Layer 7 of a small transformer language model trained on English Wikipedia (13 layers, counted from 0, width 64).
A neuron's activation on a vector x is GELU(weights . x + bias), where the dot is the dot product.

Input weights of the MLP neurons that the questions are about. A number n stands for (n - 500) times 0.00057.
n10 (bias -0.006): 301,615,473,449,286,650,210,694,784,420,451,511,521,316,344,350,606,398,528,454,516,597,600,414,666,531,522,585,469,632,363,345,455,460,615,609,722,336,597,574,484,438,526,433,555,333,739,644,557,772,397,716,574,460,339,575,621,257,549,479,467,804,417,273
n13 (bias -0.021): 574,704,580,414,458,626,615,569,397,419,434,499,740,309,434,441,472,478,428,697,447,874,515,715,255,492,508,259,355,755,467,693,248,585,352,418,690,302,359,660,615,315,318,358,338,576,599,591,406,501,148,67,497,566,500,725,658,498,447,471,461,607,507,403
n17 (bias -0.010): 484,394,504,526,458,399,510,585,659,581,627,432,622,281,404,520,473,666,624,311,448,549,498,487,435,672,393,199,531,493,492,621,548,344,374,552,441,491,542,586,452,534,220,533,596,405,469,542,676,293,746,316,466,536,366,576,413,504,292,465,328,349,568,357
n22 (bias -0.024): 440,588,601,476,517,441,560,444,610,308,450,506,534,481,449,372,273,471,534,788,694,451,481,214,681,334,511,493,408,763,224,442,521,519,573,642,350,261,332,538,488,404,747,590,461,434,488,739,439,623,579,540,523,672,705,540,348,388,375,508,354,363,501,606
n50 (bias -0.030): 601,414,648,349,697,655,465,484,586,583,516,438,434,330,491,413,367,496,366,537,615,398,597,410,571,551,500,516,437,625,621,559,546,176,468,532,656,384,691,552,381,379,349,487,457,534,488,256,609,491,627,363,725,642,584,604,424,366,381,529,226,646,391,537
n52 (bias -0.029): 539,662,432,672,306,497,367,339,483,394,719,581,535,358,528,604,475,633,573,667,541,668,497,516,638,434,523,738,592,458,567,650,383,536,659,535,439,676,694,400,374,470,449,649,350,543,459,560,700,475,653,687,537,338,195,271,360,573,463,431,383,522,286,323
n67 (bias -0.042): 605,816,432,595,727,461,417,540,218,199,441,371,434,618,493,611,490,506,596,780,496,476,359,393,454,487,253,459,502,470,420,516,594,557,531,495,316,339,567,554,557,468,908,365,411,355,595,768,379,563,784,651,445,291,586,571,118,536,428,623,496,646,488,751
n72 (bias -0.020): 825,626,541,532,373,659,409,411,438,288,253,472,568,647,521,636,502,649,679,343,474,599,560,121,377,444,500,380,655,719,332,479,337,610,383,491,489,486,650,718,541,674,461,292,493,217,629,613,527,537,606,589,329,600,456,269,520,539,545,311,599,606,409,609
n85 (bias -0.020): 693,570,519,631,331,419,456,529,583,537,443,387,571,709,497,322,343,607,450,393,411,492,589,540,845,490,744,256,418,360,581,363,502,476,425,510,372,416,601,618,365,654,448,782,689,628,374,743,336,640,450,524,609,574,290,235,513,191,477,492,637,617,474,514
n88 (bias -0.026): 527,490,499,107,736,496,291,612,616,732,373,491,427,531,452,417,504,677,580,607,542,553,583,688,603,461,415,339,506,496,393,470,389,302,701,619,593,621,582,376,358,654,506,346,261,566,692,553,444,235,561,585,685,600,515,483,328,677,275,494,384,595,439,655
n98 (bias -0.028): 639,552,475,439,524,305,461,829,800,271,486,414,511,541,532,557,280,339,636,441,294,708,442,710,615,638,738,277,362,571,615,367,483,575,337,701,477,582,707,316,377,395,339,625,443,805,534,554,245,485,218,701,644,399,405,453,634,582,390,488,385,494,414,417
n138 (bias -0.020): 530,505,446,282,539,517,456,403,639,607,656,543,515,440,399,189,439,571,477,440,163,309,459,455,543,234,536,571,566,816,583,614,601,514,387,699,605,480,577,377,344,380,340,429,672,227,662,632,341,475,409,624,610,385,445,519,560,481,356,451,598,748,507,621
n140 (bias -0.034): 398,659,584,513,523,478,558,385,457,489,386,631,528,271,380,701,478,537,704,294,411,697,436,699,637,308,432,477,609,437,649,508,321,431,401,555,363,428,440,385,511,363,532,642,544,692,574,605,403,588,534,427,366,332,335,416,377,376,789,555,460,670,414,767
n146 (bias -0.031): 693,429,381,483,777,364,446,606,523,608,330,560,472,561,556,481,428,607,547,530,360,447,673,634,592,374,418,454,451,528,551,293,740,457,513,378,535,697,752,423,477,239,649,662,471,528,501,722,375,367,342,521,365,494,451,538,452,711,518,345,571,616,245,680
n159 (bias -0.014): 542,772,506,341,474,402,385,723,549,337,411,513,381,526,249,627,409,210,493,497,321,375,536,584,573,409,838,458,694,630,639,336,374,604,406,456,511,605,542,522,593,528,595,413,408,377,466,718,465,507,519,714,464,596,402,583,479,825,382,481,544,528,419,396
n162 (bias -0.027): 547,481,761,290,351,221,479,369,536,557,531,693,515,509,361,666,346,373,533,600,426,599,518,460,612,380,470,522,620,740,649,670,651,497,591,466,634,367,610,628,592,398,557,425,494,535,336,394,551,347,618,482,761,582,665,370,292,344,383,285,372,608,561,264
n164 (bias -0.015): 542,459,633,192,561,390,304,486,403,542,498,430,609,468,429,562,504,510,521,384,476,527,503,259,334,300,758,397,564,617,539,549,518,591,544,490,745,451,527,651,489,420,384,387,601,567,664,385,408,539,391,548,463,503,340,732,515,623,568,432,324,627,365,534
n168 (bias -0.003): 346,800,613,655,484,224,529,617,238,345,269,528,480,782,410,516,473,422,179,507,468,596,603,539,691,562,588,592,537,821,362,560,449,419,466,402,570,508,568,624,438,498,527,444,414,576,343,867,537,561,509,611,642,555,404,312,618,411,571,472,401,426,456,433
n170 (bias -0.031): 562,764,809,120,326,565,491,419,432,478,511,410,485,512,343,458,418,536,328,614,575,655,499,437,399,432,367,378,400,397,340,399,566,493,602,395,763,443,418,576,535,562,372,537,386,534,475,468,457,612,469,286,594,446,563,502,353,564,254,647,380,740,450,454
n172 (bias -0.034): 609,408,657,322,569,656,403,358,544,584,538,594,417,504,343,693,467,264,469,564,383,352,696,347,566,526,492,493,298,560,513,529,333,599,471,643,470,418,807,459,441,411,536,583,297,420,464,417,556,513,393,509,626,544,628,541,438,574,344,255,356,380,149,392
n176 (bias -0.031): 304,724,629,485,481,245,452,724,273,305,810,542,373,504,456,403,672,665,610,529,363,502,505,512,586,386,678,638,701,403,456,445,311,440,665,479,427,512,583,391,730,361,425,214,512,426,303,438,386,606,541,276,496,325,427,434,387,318,495,609,357,534,466,473
n185 (bias -0.040): 419,627,424,500,505,498,352,736,572,572,619,535,710,311,518,543,556,718,516,486,504,349,639,391,606,329,326,581,558,674,683,536,428,503,520,717,417,462,485,291,430,546,447,568,477,510,571,563,682,384,593,577,852,553,485,621,545,385,304,432,300,344,488,450
n211 (bias -0.007): 307,702,382,563,569,451,298,573,542,561,475,662,340,293,466,560,498,392,517,438,395,582,628,611,578,688,600,426,440,642,732,343,565,527,592,436,181,519,534,422,402,406,540,475,485,418,246,728,423,472,483,341,409,679,622,598,425,430,700,350,516,505,500,513
n218 (bias -0.028): 505,404,516,671,647,385,789,430,483,604,575,360,352,361,683,536,425,590,724,435,455,648,661,310,332,328,452,392,676,519,360,488,516,669,529,465,337,453,606,639,359,484,288,521,389,685,553,359,373,393,724,464,506,599,521,512,596,493,359,351,368,335,394,722
n223 (bias -0.024): 598,513,413,501,338,380,416,877,685,458,347,480,279,836,348,377,409,561,508,145,484,721,725,542,540,588,447,599,351,612,419,415,384,448,642,452,371,331,479,746,443,519,844,559,572,264,257,822,223,444,500,555,492,509,336,428,727,366,495,556,428,547,471,599
n233 (bias -0.014): 333,411,477,711,723,460,467,498,501,677,538,465,345,624,559,448,570,533,581,421,434,585,593,240,429,454,407,344,615,556,585,393,483,617,487,667,604,531,650,440,535,347,545,527,375,332,325,428,716,660,387,415,546,268,681,589,546,612,484,311,518,591,457,369
n247 (bias -0.027): 634,360,591,503,474,570,643,654,612,329,266,198,426,565,415,568,613,361,555,355,420,379,513,540,430,363,558,421,479,578,560,627,523,555,480,426,751,333,665,672,481,371,327,528,355,596,426,644,457,423,348,626,556,592,293,390,474,346,665,526,444,532,405,708
n249 (bias -0.025): 313,419,713,390,465,582,253,28,288,443,710,599,570,558,493,438,526,535,349,647,673,601,545,534,475,438,402,789,684,430,442,326,504,507,667,533,680,743,691,425,302,325,382,608,441,333,218,416,479,668,393,603,456,495,740,591,546,533,482,299,417,601,423,401
n252 (bias -0.025): 466,755,600,589,771,380,505,493,448,497,373,364,604,516,527,500,494,298,493,692,471,613,336,511,502,574,393,413,426,357,745,417,447,560,543,600,554,451,499,675,642,379,810,419,323,436,512,435,590,584,469,425,417,410,560,466,331,687,677,571,454,404,176,457

Each question shows a token from some text and the vector x that enters the MLP there. A number n stands for (n - 500) times 0.0086.

"e": 499,482,328,622,408,606,606,499,458,561,432,580,495,563,724,544,531,397,479,400,711,359,596,469,516,413,546,409,200,506,321,661,610,549,668,515,644,486,347,562,455,582,456,468,495,371,407,466,885,487,356,457,522,412,658,247,637,640,445,501,454,380,628,237
Which neuron fires most, and how strongly? n233, at about 0.57

" Arts": 414,501,414,631,532,616,597,391,337,532,463,611,206,551,624,403,508,352,420,506,772,498,526,420,515,450,662,366,285,477,419,724,665,481,630,397,569,502,266,554,522,518,408,530,549,517,552,430,834,278,549,554,585,635,545,320,527,486,390,508,358,625,634,295
Which neuron fires most, and how strongly? n50, at about 0.54

"d": 494,443,417,504,487,529,624,488,427,642,499,547,419,529,663,384,509,397,545,310,703,328,541,579,430,387,621,401,184,520,377,661,629,484,484,415,594,626,321,505,586,555,194,498,450,560,363,406,823,542,623,539,619,611,559,328,598,578,490,589,317,348,744,364
The three highest activations, in order: n17, n50, n218

"s": 362,359,397,469,498,524,600,569,312,700,439,523,553,477,525,530,702,404,431,398,614,393,513,571,531,448,371,561,409,326,455,729,567,372,708,341,619,627,463,606,370,313,425,441,650,748,608,302,727,373,362,362,664,661,492,368,599,544,459,389,426,486,633,581
The two highest activations, in order: n50, n88

",": 575,383,487,460,529,482,842,398,386,480,493,701,501,428,651,409,553,400,775,462,462,427,468,488,744,502,593,674,300,597,367,668,644,610,633,362,416,440,240,577,497,339,588,313,645,508,536,582,474,377,517,569,368,480,513,329,501,613,573,386,333,502,492,315
The three highest activations, in order: n22, n162, n218

"1": 675,494,360,514,585,419,500,482,452,477,647,368,437,754,787,464,446,319,461,712,565,389,607,603,500,408,590,412,104,467,456,400,553,497,631,305,511,429,377,535,485,564,665,445,569,483,537,361,590,243,506,702,387,482,614,282,356,643,544,528,536,563,587,604
Which of these neurons fires most? n67

" of": 338,346,560,361,574,472,572,586,356,394,638,596,527,774,673,318,325,488,585,493,516,588,529,530,561,502,567,667,364,335,455,706,448,604,549,370,526,575,361,411,562,301,529,516,770,596,624,517,700,435,246,502,478,408,530,280,479,620,539,423,465,384,599,362
Which of these neurons fires most? n176

" ==": 450,379,412,586,528,366,616,576,411,837,563,482,426,515,598,415,307,402,616,444,597,576,532,386,742,293,502,441,256,380,557,720,525,667,575,409,489,476,430,516,399,313,524,485,827,570,420,694,507,384,515,596,554,548,279,340,508,642,417,533,541,505,416,453
Which of these neurons fires most? n85

" ": 382,511,453,401,675,607,634,389,293,534,486,634,502,590,771,467,524,403,640,208,702,429,440,303,465,454,648,497,290,453,489,433,653,387,791,331,630,528,372,460,546,451,422,530,601,604,420,271,583,499,379,521,603,539,675,286,562,675,499,449,518,397,569,482
The three highest activations, in order: n249, n233, n164

" video": 408,453,405,522,307,453,554,590,396,523,432,717,249,563,502,466,594,429,700,420,644,469,394,383,575,505,671,452,197,446,617,589,603,523,740,396,550,517,341,474,599,388,538,307,631,492,544,421,833,532,382,611,568,606,431,422,598,566,341,564,417,441,650,285
Which neuron fires most, and how strongly? n10, at about 0.46

" board": 432,399,399,357,368,461,463,620,267,502,528,673,347,628,456,379,581,426,684,428,474,432,453,377,517,458,739,614,335,293,531,652,537,515,550,390,538,537,325,470,623,274,474,490,567,734,558,574,793,405,550,500,555,526,565,361,698,523,353,503,605,608,670,297
Which neuron fires most, and how strongly? n176, at about 0.43

" demand": 512,330,362,427,360,577,624,551,380,548,492,561,303,677,567,456,506,464,822,460,559,458,458,357,495,438,631,527,236,503,480,738,435,507,517,320,411,567,478,631,520,171,524,245,498,662,538,536,658,346,369,639,610,551,532,546,566,670,370,492,609,533,625,446
Which neuron fires most, and how strongly? n247, at about 0.35

" bi": 372,420,503,453,558,502,716,486,446,530,426,697,482,569,721,448,707,495,603,205,542,471,496,415,511,418,686,394,320,399,577,549,448,512,745,327,529,485,325,558,394,551,588,234,602,485,491,460,681,461,332,628,736,471,424,403,521,719,358,557,381,584,525,330
Which neuron fires most, and how strongly? n164, at about 0.47

" for": 500,445,442,507,394,422,461,667,444,474,684,598,364,595,502,526,460,445,580,313,635,416,512,325,347,376,638,507,232,469,429,598,665,672,699,471,590,575,253,589,419,422,298,607,535,578,673,620,674,292,483,519,537,598,454,311,454,731,512,557,371,333,737,370
Which neuron fires most, and how strongly? n17, at about 0.56

"'": 587,581,362,406,298,412,731,601,306,473,529,532,495,349,556,315,402,429,634,396,700,449,569,500,446,388,496,555,166,576,362,664,509,758,725,447,620,554,268,545,585,433,313,475,552,612,460,512,718,398,409,555,424,549,611,346,448,514,566,565,511,593,698,406
Which of these neurons fires most? n13

"cade": 542,372,373,621,520,677,579,453,381,619,394,650,413,539,507,432,625,352,441,369,607,581,641,520,425,446,610,508,113,246,556,506,394,448,641,362,668,432,346,406,548,456,380,569,644,332,503,365,904,491,499,562,592,589,522,531,518,562,364,500,531,527,696,415
Which of these neurons fires most? n233

"ver": 625,287,328,493,393,647,729,443,350,602,418,503,401,484,557,525,553,448,481,395,610,464,608,519,440,364,630,507,264,537,435,681,568,569,534,315,560,516,303,480,529,497,417,680,525,364,320,483,890,468,626,429,566,471,572,288,510,607,426,509,583,535,776,315
The two highest activations, in order: n17, n162

" and": 467,320,583,429,413,536,664,479,361,413,601,718,397,439,631,541,457,555,798,423,424,375,465,455,458,600,605,513,295,437,452,766,575,671,701,467,525,511,219,496,359,362,663,417,571,648,656,454,562,372,213,542,593,488,532,452,387,688,440,540,438,489,458,374
Which of these neurons fires most? n164

"hood": 484,496,269,564,417,475,631,533,483,531,502,614,440,276,592,490,543,413,575,385,682,457,480,411,504,371,423,463,112,459,500,689,615,389,443,449,468,360,272,564,713,386,426,512,694,681,512,501,827,435,515,633,570,658,440,437,600,587,569,467,454,601,609,234
The two highest activations, in order: n17, n185

" to": 557,363,517,333,492,444,461,650,474,461,661,590,589,666,673,475,505,419,710,397,499,559,430,352,388,431,503,545,158,500,405,672,538,588,625,407,446,517,262,551,286,214,510,590,670,656,604,594,718,389,365,586,604,403,507,375,579,634,524,472,467,422,631,311
The two highest activations, in order: n98, n164

" his": 431,583,325,417,479,445,428,531,581,480,577,727,514,637,591,449,532,341,732,506,493,509,328,563,491,414,481,439,287,463,514,770,584,546,710,394,535,654,250,531,421,362,424,538,675,578,614,524,725,368,248,593,558,392,481,447,397,643,350,410,354,469,714,399
Which neuron fires most, and how strongly? n98, at about 0.53

" (": 531,602,454,386,442,555,829,485,344,478,520,557,230,412,791,381,530,409,527,471,753,538,634,465,537,445,557,466,550,484,223,509,645,630,694,399,580,497,380,506,553,297,431,500,544,576,625,335,519,289,450,544,493,428,584,315,388,748,578,401,532,508,546,401
The two highest activations, in order: n218, n170

"i": 503,454,381,556,521,564,630,445,503,673,534,427,299,595,809,448,573,520,476,335,703,533,513,521,492,430,611,378,268,442,308,704,565,443,532,394,552,456,350,557,513,614,345,497,388,470,408,429,863,481,438,687,576,469,548,213,533,656,541,443,402,426,680,366
Which of these neurons fires most? n233

" after": 393,412,341,362,297,575,492,517,461,503,637,647,548,635,673,504,469,366,748,394,455,477,510,427,567,493,555,560,216,538,473,733,625,572,537,487,630,704,322,474,417,383,439,386,742,473,504,540,703,253,481,584,465,408,483,293,434,727,363,523,386,556,641,410
Which neuron fires most, and how strongly? n138, at about 0.63

" continued": 611,407,320,458,342,475,557,410,464,450,496,595,435,765,546,418,484,476,664,504,650,506,628,381,379,402,568,520,392,669,457,778,484,392,641,293,422,655,299,560,477,388,428,319,611,421,489,445,690,286,356,688,508,521,477,429,499,712,491,504,481,554,830,412
The three highest activations, in order: n72, n162, n223

"aga": 482,335,404,607,470,662,623,383,373,510,414,549,503,597,521,444,723,546,460,240,716,596,597,488,305,380,584,473,102,397,434,640,624,632,560,384,531,478,301,490,579,405,314,518,486,442,428,472,866,560,520,739,509,491,536,488,540,491,533,400,557,411,651,422
The two highest activations, in order: n233, n247

" as": 544,408,527,410,315,557,574,483,477,485,539,565,300,439,626,405,506,353,650,216,674,250,434,393,429,374,585,425,213,585,325,649,575,635,631,538,580,463,393,645,314,439,520,501,664,511,606,584,474,503,576,591,498,486,694,348,605,704,613,475,419,538,792,325
Which of these neurons fires most? n22

" Susan": 297,478,407,437,410,640,634,568,325,495,554,620,310,526,633,379,636,328,547,317,474,502,450,542,478,525,782,624,351,444,580,608,558,451,586,394,499,431,251,622,479,385,467,543,630,601,420,614,868,575,446,595,388,426,522,476,556,570,521,491,392,527,614,139
Which neuron fires most, and how strongly? n10, at about 0.46

" implement": 556,290,399,497,432,517,351,604,518,558,565,601,302,690,560,480,485,519,680,458,489,487,473,326,444,403,698,531,448,284,436,724,409,640,573,283,347,580,391,470,538,292,432,404,557,558,523,611,670,440,382,645,754,512,402,430,530,712,361,572,524,527,771,350
Which of these neurons fires most? n52

"el": 515,431,294,535,625,685,663,374,531,544,345,470,418,554,609,574,454,302,515,316,604,317,497,428,589,419,516,557,194,393,416,566,602,643,660,386,640,363,324,610,600,520,425,482,539,458,435,525,853,388,539,529,682,504,601,380,674,621,453,511,413,315,670,344
The three highest activations, in order: n247, n172, n233

"\n": 393,405,450,458,560,434,754,403,359,411,583,587,529,586,590,474,449,377,683,249,667,453,576,638,849,463,398,419,483,465,533,670,561,589,656,407,527,501,401,438,403,213,528,556,661,581,686,595,489,279,481,575,377,446,166,543,431,555,447,521,598,504,526,392
The two highest activations, in order: n140, n146

" the": 393,548,438,402,536,394,484,380,385,470,527,635,531,584,649,442,539,443,808,389,490,592,376,534,599,467,584,457,191,415,470,772,650,671,623,280,451,569,378,422,404,287,474,562,715,555,568,461,649,373,262,613,616,426,500,478,468,679,393,383,497,528,692,417
Which neuron fires most, and how strongly? n98, at about 0.52

" addition": 415,263,325,474,487,538,547,627,465,620,605,566,357,670,508,466,480,380,746,588,532,421,587,408,504,257,632,538,257,296,503,590,526,548,597,405,500,547,551,425,437,340,407,427,660,727,538,433,710,491,323,589,710,589,308,412,610,704,355,490,488,487,619,374
Which of these neurons fires most? n98

"9": 720,450,425,423,568,628,460,514,286,475,673,571,276,615,552,391,568,279,480,566,534,534,645,728,559,474,517,521,296,253,341,454,685,492,545,226,559,618,262,512,477,592,519,543,597,546,532,280,494,241,455,633,560,400,493,393,468,580,584,584,485,689,604,500
The two highest activations, in order: n170, n88

" Bear": 379,480,467,456,433,525,643,421,511,706,471,564,301,515,700,427,510,331,645,258,766,397,534,432,413,450,582,563,110,434,523,470,596,411,590,344,523,468,364,540,592,510,335,509,506,522,504,463,845,557,599,516,586,636,504,391,585,657,474,535,282,507,703,342
The two highest activations, in order: n50, n17

"),": 468,419,455,556,538,560,672,474,453,476,548,518,337,626,650,466,399,163,642,397,459,397,602,479,523,607,690,499,288,480,400,610,744,661,562,500,439,437,332,544,457,356,674,513,624,382,613,306,460,259,415,611,414,496,648,417,446,777,703,448,514,595,408,313
The three highest activations, in order: n252, n172, n146

"The": 455,575,429,572,460,507,684,430,321,379,502,629,441,489,490,463,496,538,753,255,535,485,503,562,532,390,562,458,149,331,589,738,623,622,643,308,513,548,261,437,406,356,450,573,836,534,497,550,549,359,240,559,560,479,411,557,534,587,601,423,432,584,658,532
Which of these neurons fires most? n140

"ell": 641,454,418,462,556,733,713,661,285,497,599,448,218,431,592,433,408,464,494,363,570,350,568,436,479,415,675,447,209,362,440,626,510,501,529,443,419,349,343,525,505,528,337,556,502,571,382,471,789,373,606,547,571,513,670,404,689,633,479,673,429,536,747,384
The two highest activations, in order: n50, n218